Layer 9 of a small transformer language model trained on English Wikipedia (12 layers, counted from 0, width 64).
A neuron's activation on a vector x is GELU(weights . x), where the dot is the dot product.
The model reads these tokens: " c" "ar" "b" "on" " (" "h" "um" "us" ")" " and" " in" "or" "gan" "ic" " c" "ar" "b" "on" " (" "l" "ar" "g" "ely" " c" "al" "c"

The vector x that enters this layer's MLP at each token. A number n stands for n times 0.039.
0 " c": 23 -29 2 -4 -28 56 1 12 -1 -14 15 5 -16 18 0 27 28 -14 20 10 12 -7 8 -79 -4 11 17 13 24 -8 1 -7 7 -7 -12 -10 2 22 -17 29 -15 -29 3 31 -6 19 -1 -5 11 -10 6 -22 6 14 -30 -34 16 -25 22 10 1 -23 -6 23
1 "ar": 33 10 1 -12 -11 65 -14 0 30 -23 -13 -26 0 14 -5 6 15 0 7 -33 -16 -4 42 -48 -24 12 -13 48 1 4 13 -9 54 -21 -8 -8 14 42 -32 -3 -11 4 -2 19 -24 4 15 -17 -11 21 -5 -9 26 7 67 -31 -24 -42 -10 -11 31 -28 -16 27
2 "b": 10 -4 4 5 -25 66 -17 -34 26 1 18 -36 3 -9 25 5 -5 -19 -8 -34 -33 2 45 -38 -17 20 -8 34 -9 2 37 -5 21 -32 11 1 28 35 -2 -30 -4 -25 38 14 21 -14 13 8 -5 -6 10 -50 24 31 2 5 24 -49 -22 -27 8 -38 -5 25
3 "on": 21 -3 -3 -19 -19 66 -23 -14 -13 -7 31 -29 -37 13 -8 -1 14 -27 4 -66 -15 1 9 -20 -12 10 -30 44 16 12 48 -6 52 -22 7 8 11 18 -1 -9 -9 1 31 -10 -12 27 24 -13 40 -29 -9 -34 44 18 47 -3 -20 -22 -14 -20 12 -34 -11 1
4 " (": 60 -11 -15 20 29 64 -5 5 1 -23 2 -24 17 -8 -2 24 13 -50 19 -23 3 -2 38 -42 -2 -10 -20 39 5 -9 13 -5 39 -33 8 -1 -13 10 -13 12 -15 -20 23 9 20 13 9 -12 3 -40 17 -37 -2 11 -1 -30 -10 -25 12 -43 39 -35 4 19
5 "h": 22 -11 -26 2 -29 73 -33 -23 -1 -24 9 -22 -26 -8 1 -11 6 -3 -3 -25 -2 -1 66 -14 -6 27 15 28 7 -9 18 -7 46 -7 25 -24 46 11 -27 -4 4 13 -9 2 47 2 9 -10 -12 -23 -35 -31 -8 -1 39 -22 -21 -3 11 11 39 -44 -14 50
6 "um": 25 2 -26 -16 -18 67 9 -14 0 -15 8 -40 -29 23 -12 30 -24 -2 9 -14 -3 -8 54 -37 -26 5 -8 74 -17 0 24 -18 21 -21 4 -17 38 24 -9 -25 -9 29 19 -14 21 18 -13 22 5 -15 -2 7 24 10 38 -16 5 -40 1 0 23 -51 4 7
7 "us": 31 -14 -20 -25 -16 73 -12 -6 20 -17 6 -34 -8 40 -2 24 -1 -1 -11 -24 -15 -4 14 -44 -9 15 -42 37 -4 2 27 0 53 -21 -18 -8 21 -19 -14 -4 -20 35 20 -7 34 4 3 46 30 -43 2 -36 9 11 25 8 -5 -6 -21 -16 1 -23 9 26
8 ")": 28 7 -22 -36 -2 71 -21 -6 12 -25 4 -22 18 23 22 25 -13 -33 13 -25 -30 -4 32 -35 9 25 -41 5 12 -5 28 -14 43 -20 -3 -2 -24 5 -21 43 -9 9 3 4 27 30 14 6 5 -44 -20 -26 27 27 24 -26 -16 3 -22 -32 16 -30 -1 30
9 " and": 28 26 -14 -5 9 71 -17 9 7 -8 -1 -26 -21 -4 -5 11 -2 -39 21 -15 -27 -6 35 -34 -14 11 -6 14 -12 -7 21 -16 23 -29 -18 10 31 12 -17 35 -17 4 10 -2 45 49 16 5 12 -34 0 -41 6 19 20 -29 -49 -2 -3 4 10 -43 2 42
10 " in": 36 11 -20 14 -20 76 -23 13 14 -6 0 -16 -9 -21 -13 19 7 -45 12 0 -21 -20 51 -37 -34 -14 -49 26 13 -5 -12 -9 48 -29 -16 3 28 27 1 28 8 -18 6 15 4 3 -2 28 14 -21 7 -13 9 16 20 -22 -51 -34 20 0 36 -34 7 26
11 "or": 18 19 -23 -8 -15 92 -37 34 7 7 12 -29 2 4 -6 -13 1 -31 26 -5 15 -2 76 -35 -44 2 -28 42 0 9 -11 -39 22 -15 -9 -6 27 -5 -31 0 -2 8 26 24 -10 32 13 15 6 -7 -1 -21 6 17 62 -18 -13 -26 12 -13 -8 -19 -17 -15
12 "gan": -10 -6 -4 21 11 72 -9 -19 48 1 8 21 -2 19 -32 -20 7 -36 -6 -19 -17 -2 60 -45 -14 11 -82 3 4 16 -4 -23 37 -14 -6 17 14 14 -12 15 -24 -29 -8 36 -12 28 30 27 3 -5 -3 -49 3 36 25 -1 -26 -25 21 -6 11 1 -15 -7
13 "ic": 14 5 -8 -33 4 61 -34 17 38 10 -2 -14 -1 17 -35 -5 12 -21 40 -29 -11 11 34 -34 -19 0 -33 2 9 18 17 -22 45 -16 -15 1 22 1 -31 -15 -1 -7 2 29 -27 58 30 14 -13 -16 14 -56 9 24 45 -22 -34 -24 30 -14 13 20 6 -15
14 " c": 30 -24 1 6 13 51 -30 10 49 -40 -2 -22 -11 -12 10 3 11 -53 44 -16 -4 12 65 -43 -30 -6 -2 18 11 -20 17 -20 37 1 -12 -20 28 4 -18 -20 9 -4 1 33 19 13 4 4 -5 -14 3 -48 14 43 14 -39 1 -9 32 -13 12 -16 10 4
15 "ar": 29 14 0 -18 3 56 -1 -27 33 -34 -3 -36 -4 -6 6 6 16 -8 18 -38 -5 -4 42 -43 -46 11 -21 44 4 11 20 -13 67 -31 -15 3 28 35 -8 -6 -12 7 2 20 -38 -12 9 -1 -4 23 -3 -7 33 26 38 -39 -6 12 -16 -11 10 -28 -27 9
16 "b": 10 1 9 9 -26 57 -13 -44 30 2 13 -40 0 -14 24 0 2 -19 -17 -32 -35 9 43 -31 -31 14 -6 38 -17 6 42 -2 36 -32 5 9 27 38 13 -37 2 -21 31 10 11 -12 13 14 -8 -2 10 -47 30 31 -12 -15 38 -13 -26 -29 -11 -35 -15 18
17 "on": 17 -5 -2 -11 -15 65 -29 -15 -4 -9 27 -36 -35 9 -5 -7 20 -16 -6 -69 -14 9 9 -16 -23 7 -27 45 2 12 49 -4 67 -23 4 12 15 18 2 -10 -9 -7 25 -19 -15 22 25 -8 41 -26 -5 -36 49 25 37 -2 -10 -3 -19 -29 8 -27 -17 3
18 " (": 59 -6 -16 24 38 66 -13 5 3 -22 -1 -29 15 -8 -10 20 12 -52 24 -22 7 2 46 -35 -3 -12 -27 44 0 -11 10 -5 44 -34 10 -1 -17 9 -14 8 -10 -20 21 7 18 11 11 -8 0 -39 23 -36 -5 15 -4 -30 -9 -20 9 -42 36 -31 -3 15
19 "l": 33 -4 -19 0 -20 78 -32 -12 4 -46 1 -60 -4 13 -7 -16 24 -8 -12 -51 -3 -11 25 -20 -10 2 5 -16 12 -3 7 -6 42 -10 16 -29 27 17 -18 -3 23 8 35 20 33 7 30 14 7 -3 -3 -25 -26 2 9 -21 -28 -20 13 0 21 -20 -22 56
20 "ar": 35 -1 -31 -2 16 78 -15 -5 8 -19 14 -35 -15 32 12 -19 17 -19 -29 -26 -6 -11 29 -23 -36 12 -34 46 6 3 3 -32 39 -31 -5 -2 14 40 -4 -25 2 23 25 4 -13 12 31 -12 -27 14 -3 -9 17 -7 44 -2 -10 -60 6 7 36 -24 -20 21
21 "g": 23 -20 7 0 -4 94 -39 -37 32 -3 27 -32 -15 14 26 6 1 -26 -31 -40 -19 11 28 -26 -16 18 -18 30 -14 9 33 -13 33 -38 5 4 39 13 -8 -23 -8 -12 36 -10 14 2 37 -13 -12 3 -16 -44 5 28 -6 33 -17 -30 -3 -28 5 6 4 15
22 "ely": 39 -9 -35 -3 6 59 -9 -13 -3 1 29 -54 -11 26 -19 -4 7 11 -17 -47 -4 -9 48 -28 -19 21 -38 35 1 21 48 -2 22 -31 -9 18 12 23 -19 0 1 -11 2 50 40 4 6 4 12 -50 -9 -43 15 -1 -4 -5 -24 -23 10 -30 16 5 -11 7
23 " c": 50 -25 -16 2 -10 50 -45 21 40 -37 10 -18 -5 -3 5 -6 -1 -47 44 -36 -3 3 45 -40 -15 -11 -12 17 12 -26 21 -18 32 1 -11 -17 30 4 -9 -17 11 7 6 28 33 5 2 5 -17 -6 -17 -48 11 32 7 -21 -9 -8 33 2 4 -9 20 36
24 "al": 30 6 -24 5 -8 31 -8 -30 20 -38 -14 -35 -18 0 -7 -14 27 6 5 -45 24 -1 36 -48 -48 -10 -11 38 12 9 5 -17 59 -32 -14 -9 34 32 12 -19 -10 11 9 9 -10 -11 30 29 17 3 -10 -13 24 33 23 -35 11 19 5 -1 4 -12 -22 18
25 "c": 21 -3 6 0 -38 44 -49 -41 58 -3 9 -43 -11 2 12 -20 -16 -21 -21 -28 -11 36 43 -22 -25 10 -36 25 -5 4 3 -5 58 -28 -22 -3 29 -3 30 -38 -14 6 21 5 -7 13 36 20 -4 -27 6 -33 19 40 3 -25 28 11 14 -16 14 18 -23 30

Each question shows the input weights of one neuron of the MLP. A number n stands for n times 0.007.

n141: 2 -14 51 -31 5 8 -1 -44 24 -46 31 13 66 10 10 6 -21 -9 -8 18 46 -40 -26 6 24 18 25 -10 8 -13 33 -18 24 1 -4 34 -3 -32 7 1 -13 -2 -11 -19 -49 -8 -44 39 -18 -9 18 -12 -39 -1 -29 2 15 28 -34 2 17 17 14 29
Its three highest activations, in order, are on tokens 7 "us", 8 ")", 25 "c"

n145: -24 -33 10 25 21 -9 -20 20 -77 4 2 -26 -21 26 27 -15 5 -40 23 45 -9 -27 24 31 5 -5 -1 -5 -17 21 -24 19 -30 -9 58 -14 -6 -16 -13 15 56 15 19 10 -70 0 10 -17 -7 -2 27 8 44 -26 -9 -18 -4 13 -33 -36 11 2 -28 -14
It fires most on token 11 "or"

n44: -4 -14 37 14 -2 6 -4 -15 13 -14 27 -1 -40 -1 -23 23 -16 6 1 -20 46 -7 -26 -12 -3 -34 35 -18 24 -16 -29 13 -15 -31 -17 27 8 -24 19 10 -9 -4 41 -2 -17 -1 -14 23 -2 -5 29 28 4 -31 -43 61 -15 -11 67 7 29 17 -9 -2
It fires most on token 0 " c"

n216: 44 14 0 -13 -24 -7 -26 12 13 40 3 -10 -30 28 13 -1 8 12 -22 -2 -13 -23 -11 29 -9 -19 -3 5 -18 -18 -14 12 1 -9 36 -21 -52 -3 6 12 6 -1 25 -8 -25 -9 -8 -33 -4 2 32 -24 28 -10 -10 -41 13 15 12 -1 -15 -23 17 -20
Its two highest activations, in order, are on tokens 17 "on", 3 "on"

n122: -14 8 11 8 -16 -5 18 -32 -35 -9 -62 25 -35 65 -17 -2 -16 29 49 27 -19 30 3 19 -67 29 54 -17 -34 -26 -6 2 -29 23 -11 -39 -10 22 -40 37 19 -36 39 -3 22 4 7 -4 -28 17 23 29 -33 -26 26 8 5 2 2 -8 18 -2 7 -34
It fires most on token 6 "um"

n74: 8 -9 -8 -29 -14 58 19 14 -15 66 11 -12 -32 -26 26 14 66 11 14 30 -74 15 -48 14 -10 -48 18 15 2 -5 16 -14 -8 10 -3 7 26 9 -17 -33 22 14 -30 -11 -3 -25 -36 -33 11 30 15 42 14 -28 -4 64 -13 -12 33 27 -21 -8 -9 -29
Its three highest activations, in order, are on tokens 20 "ar", 6 "um", 21 "g"

n219: 13 -13 -40 -10 18 27 8 9 -54 53 1 -8 -57 -1 29 -34 -15 -8 11 55 9 -41 -2 59 45 43 6 4 1 16 -8 -11 -28 14 -28 11 -13 -6 5 -8 40 35 1 -48 17 46 -25 24 5 -8 -8 21 -16 -4 -27 -34 3 -16 -10 3 -47 31 15 40
It fires most on token 9 " and"

n175: 49 -1 21 3 54 -85 -37 -9 -18 9 -29 17 -11 -6 -1 20 5 -24 0 8 59 -8 -14 8 23 8 21 10 -38 -2 15 32 -14 -22 5 -50 14 33 -11 6 0 17 42 10 5 25 -14 -13 -14 -13 13 -6 2 -5 0 -8 -11 3 13 6 24 23 -23 8
It fires most on token 18 " ("

n72: 1 -42 28 -46 -2 -1 -25 25 -11 -22 10 -11 -17 15 -3 1 -27 -14 -30 3 5 -19 30 -4 8 23 23 -39 9 -1 -8 14 6 4 -12 -50 -44 -35 0 32 -18 -22 23 8 -8 -18 -9 30 -18 -15 -23 67 1 -33 -2 17 -25 53 2 13 0 29 -9 70
Its three highest activations, in order, are on tokens 19 "l", 8 ")", 5 "h"

n19: -24 9 -9 -3 31 -12 -3 -25 -19 -17 -21 -41 18 7 -27 -32 7 -9 -13 -2 44 17 -7 11 2 6 -56 0 -11 -14 -11 30 -6 -2 10 -12 -10 -3 32 -25 -2 0 26 -27 -2 21 -1 -33 0 31 -13 -9 17 26 28 -4 -8 55 -17 -47 -4 0 24 -26
On which token does it fire most, and how strongly? 17 "on", at about 1.2

n35: 55 -59 3 38 -28 -31 2 -22 -13 24 -37 -28 -61 -15 -45 33 17 28 -6 -18 65 -18 -61 6 21 7 14 -7 -34 22 38 -41 -24 28 18 -7 34 -27 -2 -6 -22 38 -12 -2 -14 -35 -47 -7 16 50 63 -3 9 -37 -23 -47 11 41 -57 21 -9 26 0 34
It fires most on token 24 "al"

n124: -34 -7 -7 48 6 -24 -19 -5 -7 -11 2 -12 -9 -5 -1 8 22 33 5 -2 -38 14 3 -6 11 -32 53 38 24 -11 -19 -16 -24 -17 -15 15 -7 -14 -8 -11 -6 12 -24 20 -3 2 -17 64 -19 51 30 -39 -34 -19 -1 -1 31 -51 -19 -5 33 32 56 -13
On which token does it fire most, and how strongly? 2 "b", at about 0.13

n252: -28 -26 30 -41 30 -54 -4 52 13 -1 26 26 -22 21 -24 -20 -12 35 17 8 34 -2 35 -26 34 -13 19 -21 -1 56 18 -41 10 -7 3 32 11 -9 9 -11 -2 -29 8 -4 -29 4 25 14 -18 30 -8 -30 -12 2 -12 16 -14 6 -3 21 32 -10 13 8
On which token does it fire most, and how strongly? 13 "ic", at about 1.3

n108: 6 1 46 -9 24 -30 -29 -18 -30 27 29 6 9 23 34 -16 3 -54 -33 -4 -22 -5 -12 -9 -49 10 24 14 1 -41 21 -20 6 44 55 -11 -20 53 -38 42 -18 -24 22 -39 -33 -29 -16 -59 19 8 14 7 -6 6 19 18 -8 29 -33 13 -15 -3 -10 -11
It fires most on token 17 "on"

n197: -1 -10 4 6 20 36 -2 42 -15 5 54 20 9 43 -11 16 17 -10 -18 21 -13 1 -25 -17 -3 -24 7 18 -16 -13 17 18 5 -23 25 -2 -39 -3 -21 10 24 -23 -37 17 10 16 11 17 -5 1 15 -10 -9 1 -5 14 -6 -35 -10 5 -20 -2 -4 17
It fires most on token 0 " c"

n116: -3 21 7 20 15 -37 -7 -19 -23 -1 13 13 2 -56 -12 18 -25 13 11 23 6 -7 -6 4 24 12 -21 -2 -26 26 -40 22 0 -3 -62 -21 -45 22 19 41 -2 -37 -30 -1 -22 -4 4 -1 1 39 -2 -21 -3 -3 9 -34 -3 10 25 -30 -9 -22 43 11
It fires most on token 10 " in"

n113: 26 16 -11 -11 -26 16 1 -35 5 15 14 -1 22 -29 -28 9 21 37 40 29 31 -19 -38 14 36 -13 2 -11 -16 17 3 10 -43 17 15 -7 -13 12 9 6 -14 3 20 -22 -9 -44 18 45 19 47 10 -64 -10 0 0 6 21 -11 -46 28 -30 -20 26 -5
It fires most on token 2 "b"

n176: -15 16 -18 -17 1 22 17 -6 -39 -17 -14 6 -19 25 -4 32 0 1 6 -2 -12 -7 13 19 20 -6 -6 1 5 -31 -4 -21 -26 40 21 -9 -23 3 -20 9 -4 -1 13 12 -4 25 -29 -7 29 -42 2 2 18 -33 -7 32 -30 40 10 5 -19 -6 44 25
Its three highest activations, in order, are on tokens 8 ")", 9 " and", 7 "us"

n228: -15 -13 16 10 43 -11 -3 22 32 -24 19 -25 -1 63 37 45 2 36 -18 22 -2 2 0 -9 -16 -42 20 -43 -48 9 -2 18 6 -8 4 23 -50 -5 -21 3 15 -6 -24 -44 -17 -18 -26 -48 17 9 -2 -18 37 -45 52 -60 21 -22 -17 -4 -11 12 -5 20
It fires most on token 1 "ar"

n152: -6 15 33 24 30 9 12 -13 -12 1 49 -1 -10 -14 30 30 -66 11 11 50 -14 -23 -4 -1 -12 -12 5 -43 -14 8 14 -8 -3 -13 49 0 -15 30 13 -9 -24 -14 26 -7 -34 -7 42 -55 0 39 48 4 -20 2 14 -27 -2 2 7 -13 -56 -13 -16 10
On which token does it fire most, and how strongly? 16 "b", at about 0.66

n238: 41 -3 -44 25 12 -24 -23 27 12 14 -5 21 -2 22 -16 35 5 12 1 -15 -1 -5 -12 -5 -13 3 31 45 17 -13 25 18 -25 -2 13 -2 -20 -15 -32 18 -11 25 -5 -47 12 -32 -16 -3 23 1 -20 -11 -26 22 -15 -8 -26 -21 -3 7 -21 9 -10 -4
It fires most on token 7 "us"

n244: -20 -16 -8 40 1 -2 38 15 -42 9 22 29 4 4 11 3 6 31 -16 0 -35 8 -30 -30 5 -4 4 4 11 4 55 6 -30 38 1 -21 -12 31 -31 56 -21 42 7 -35 9 -11 7 5 -48 -1 -19 -57 -14 -15 -20 -18 7 29 7 -37 21 -26 -15 3
Its two highest activations, in order, are on tokens 0 " c", 8 ")"

n174: -5 2 -3 -27 12 15 -12 7 -9 -6 -16 12 4 71 -8 25 39 36 -22 10 12 74 8 -5 -3 39 1 -25 8 23 3 17 -27 39 -10 -16 -13 21 -10 -28 30 -5 -12 -41 -3 20 -5 20 -48 -55 0 -10 -16 -9 -26 -3 15 28 0 -34 26 3 12 -44
Its three highest activations, in order, are on tokens 13 "ic", 22 "ely", 7 "us"

n127: -9 -5 25 -23 12 -13 7 3 -29 -30 -1 -29 21 -26 16 5 -3 18 3 4 -8 23 -9 8 24 -30 0 -18 -9 -22 -8 -22 29 -7 21 -45 -62 80 -16 29 22 -42 -5 -7 9 18 27 -10 31 -5 27 47 -60 6 -13 3 7 -14 -7 -12 -8 11 13 23
It fires most on token 19 "l"

n205: 11 -8 16 24 -11 22 -18 17 2 -17 -15 2 8 10 -23 -6 -39 15 -12 -39 -3 36 -1 17 19 38 6 28 41 -8 -12 28 -28 9 29 22 -21 4 -50 16 11 -17 -7 19 -29 22 -21 17 13 -35 -35 -1 -11 -21 -9 8 -1 23 24 -29 -12 0 24 -21
On which token does it fire most, and how strongly? 22 "ely", at about 1.2

n40: -12 -9 -11 27 13 -7 -25 0 -27 -1 22 4 14 23 34 3 7 39 -1 5 -18 -27 -15 9 12 36 4 1 36 31 9 19 10 16 -5 -52 14 -9 -6 27 -6 -26 6 10 47 -29 0 16 -58 -5 -55 13 -12 -17 -33 6 -31 36 6 -13 11 5 -1 41
Its two highest activations, in order, are on tokens 5 "h", 19 "l"

n129: -17 21 -25 4 -1 -9 -5 1 -35 -11 18 -5 -10 20 18 13 -13 -2 22 -20 16 -10 -31 -6 -4 17 -1 -7 21 -19 21 8 6 4 -8 19 12 28 -6 -9 26 -78 3 4 -3 0 8 -21 8 -25 0 9 -2 -45 2 18 29 12 -4 -14 1 -28 69 -19
It fires most on token 3 "on"

n240: 13 -33 7 -12 23 18 -5 5 17 21 -33 24 -11 10 39 -1 15 4 -6 12 -15 -9 -1 37 -3 -16 16 1 9 -23 -2 -12 22 6 -17 -11 -4 0 13 8 -49 -16 8 -7 -31 21 -20 -5 -18 -31 -1 -8 -26 -36 -7 -1 6 5 34 5 11 59 -33 -7
Its two highest activations, in order, are on tokens 13 "ic", 25 "c"

n34: -6 -3 8 -2 20 25 28 22 -21 38 1 5 24 -13 2 7 -21 19 -5 2 60 14 24 -22 1 1 13 1 16 -60 -9 20 -7 2 -2 -10 -62 -6 -17 27 -20 -4 -27 -45 -19 -19 0 24 -23 -23 9 25 5 36 21 -5 -12 16 12 0 -6 34 -61 15
It fires most on token 18 " ("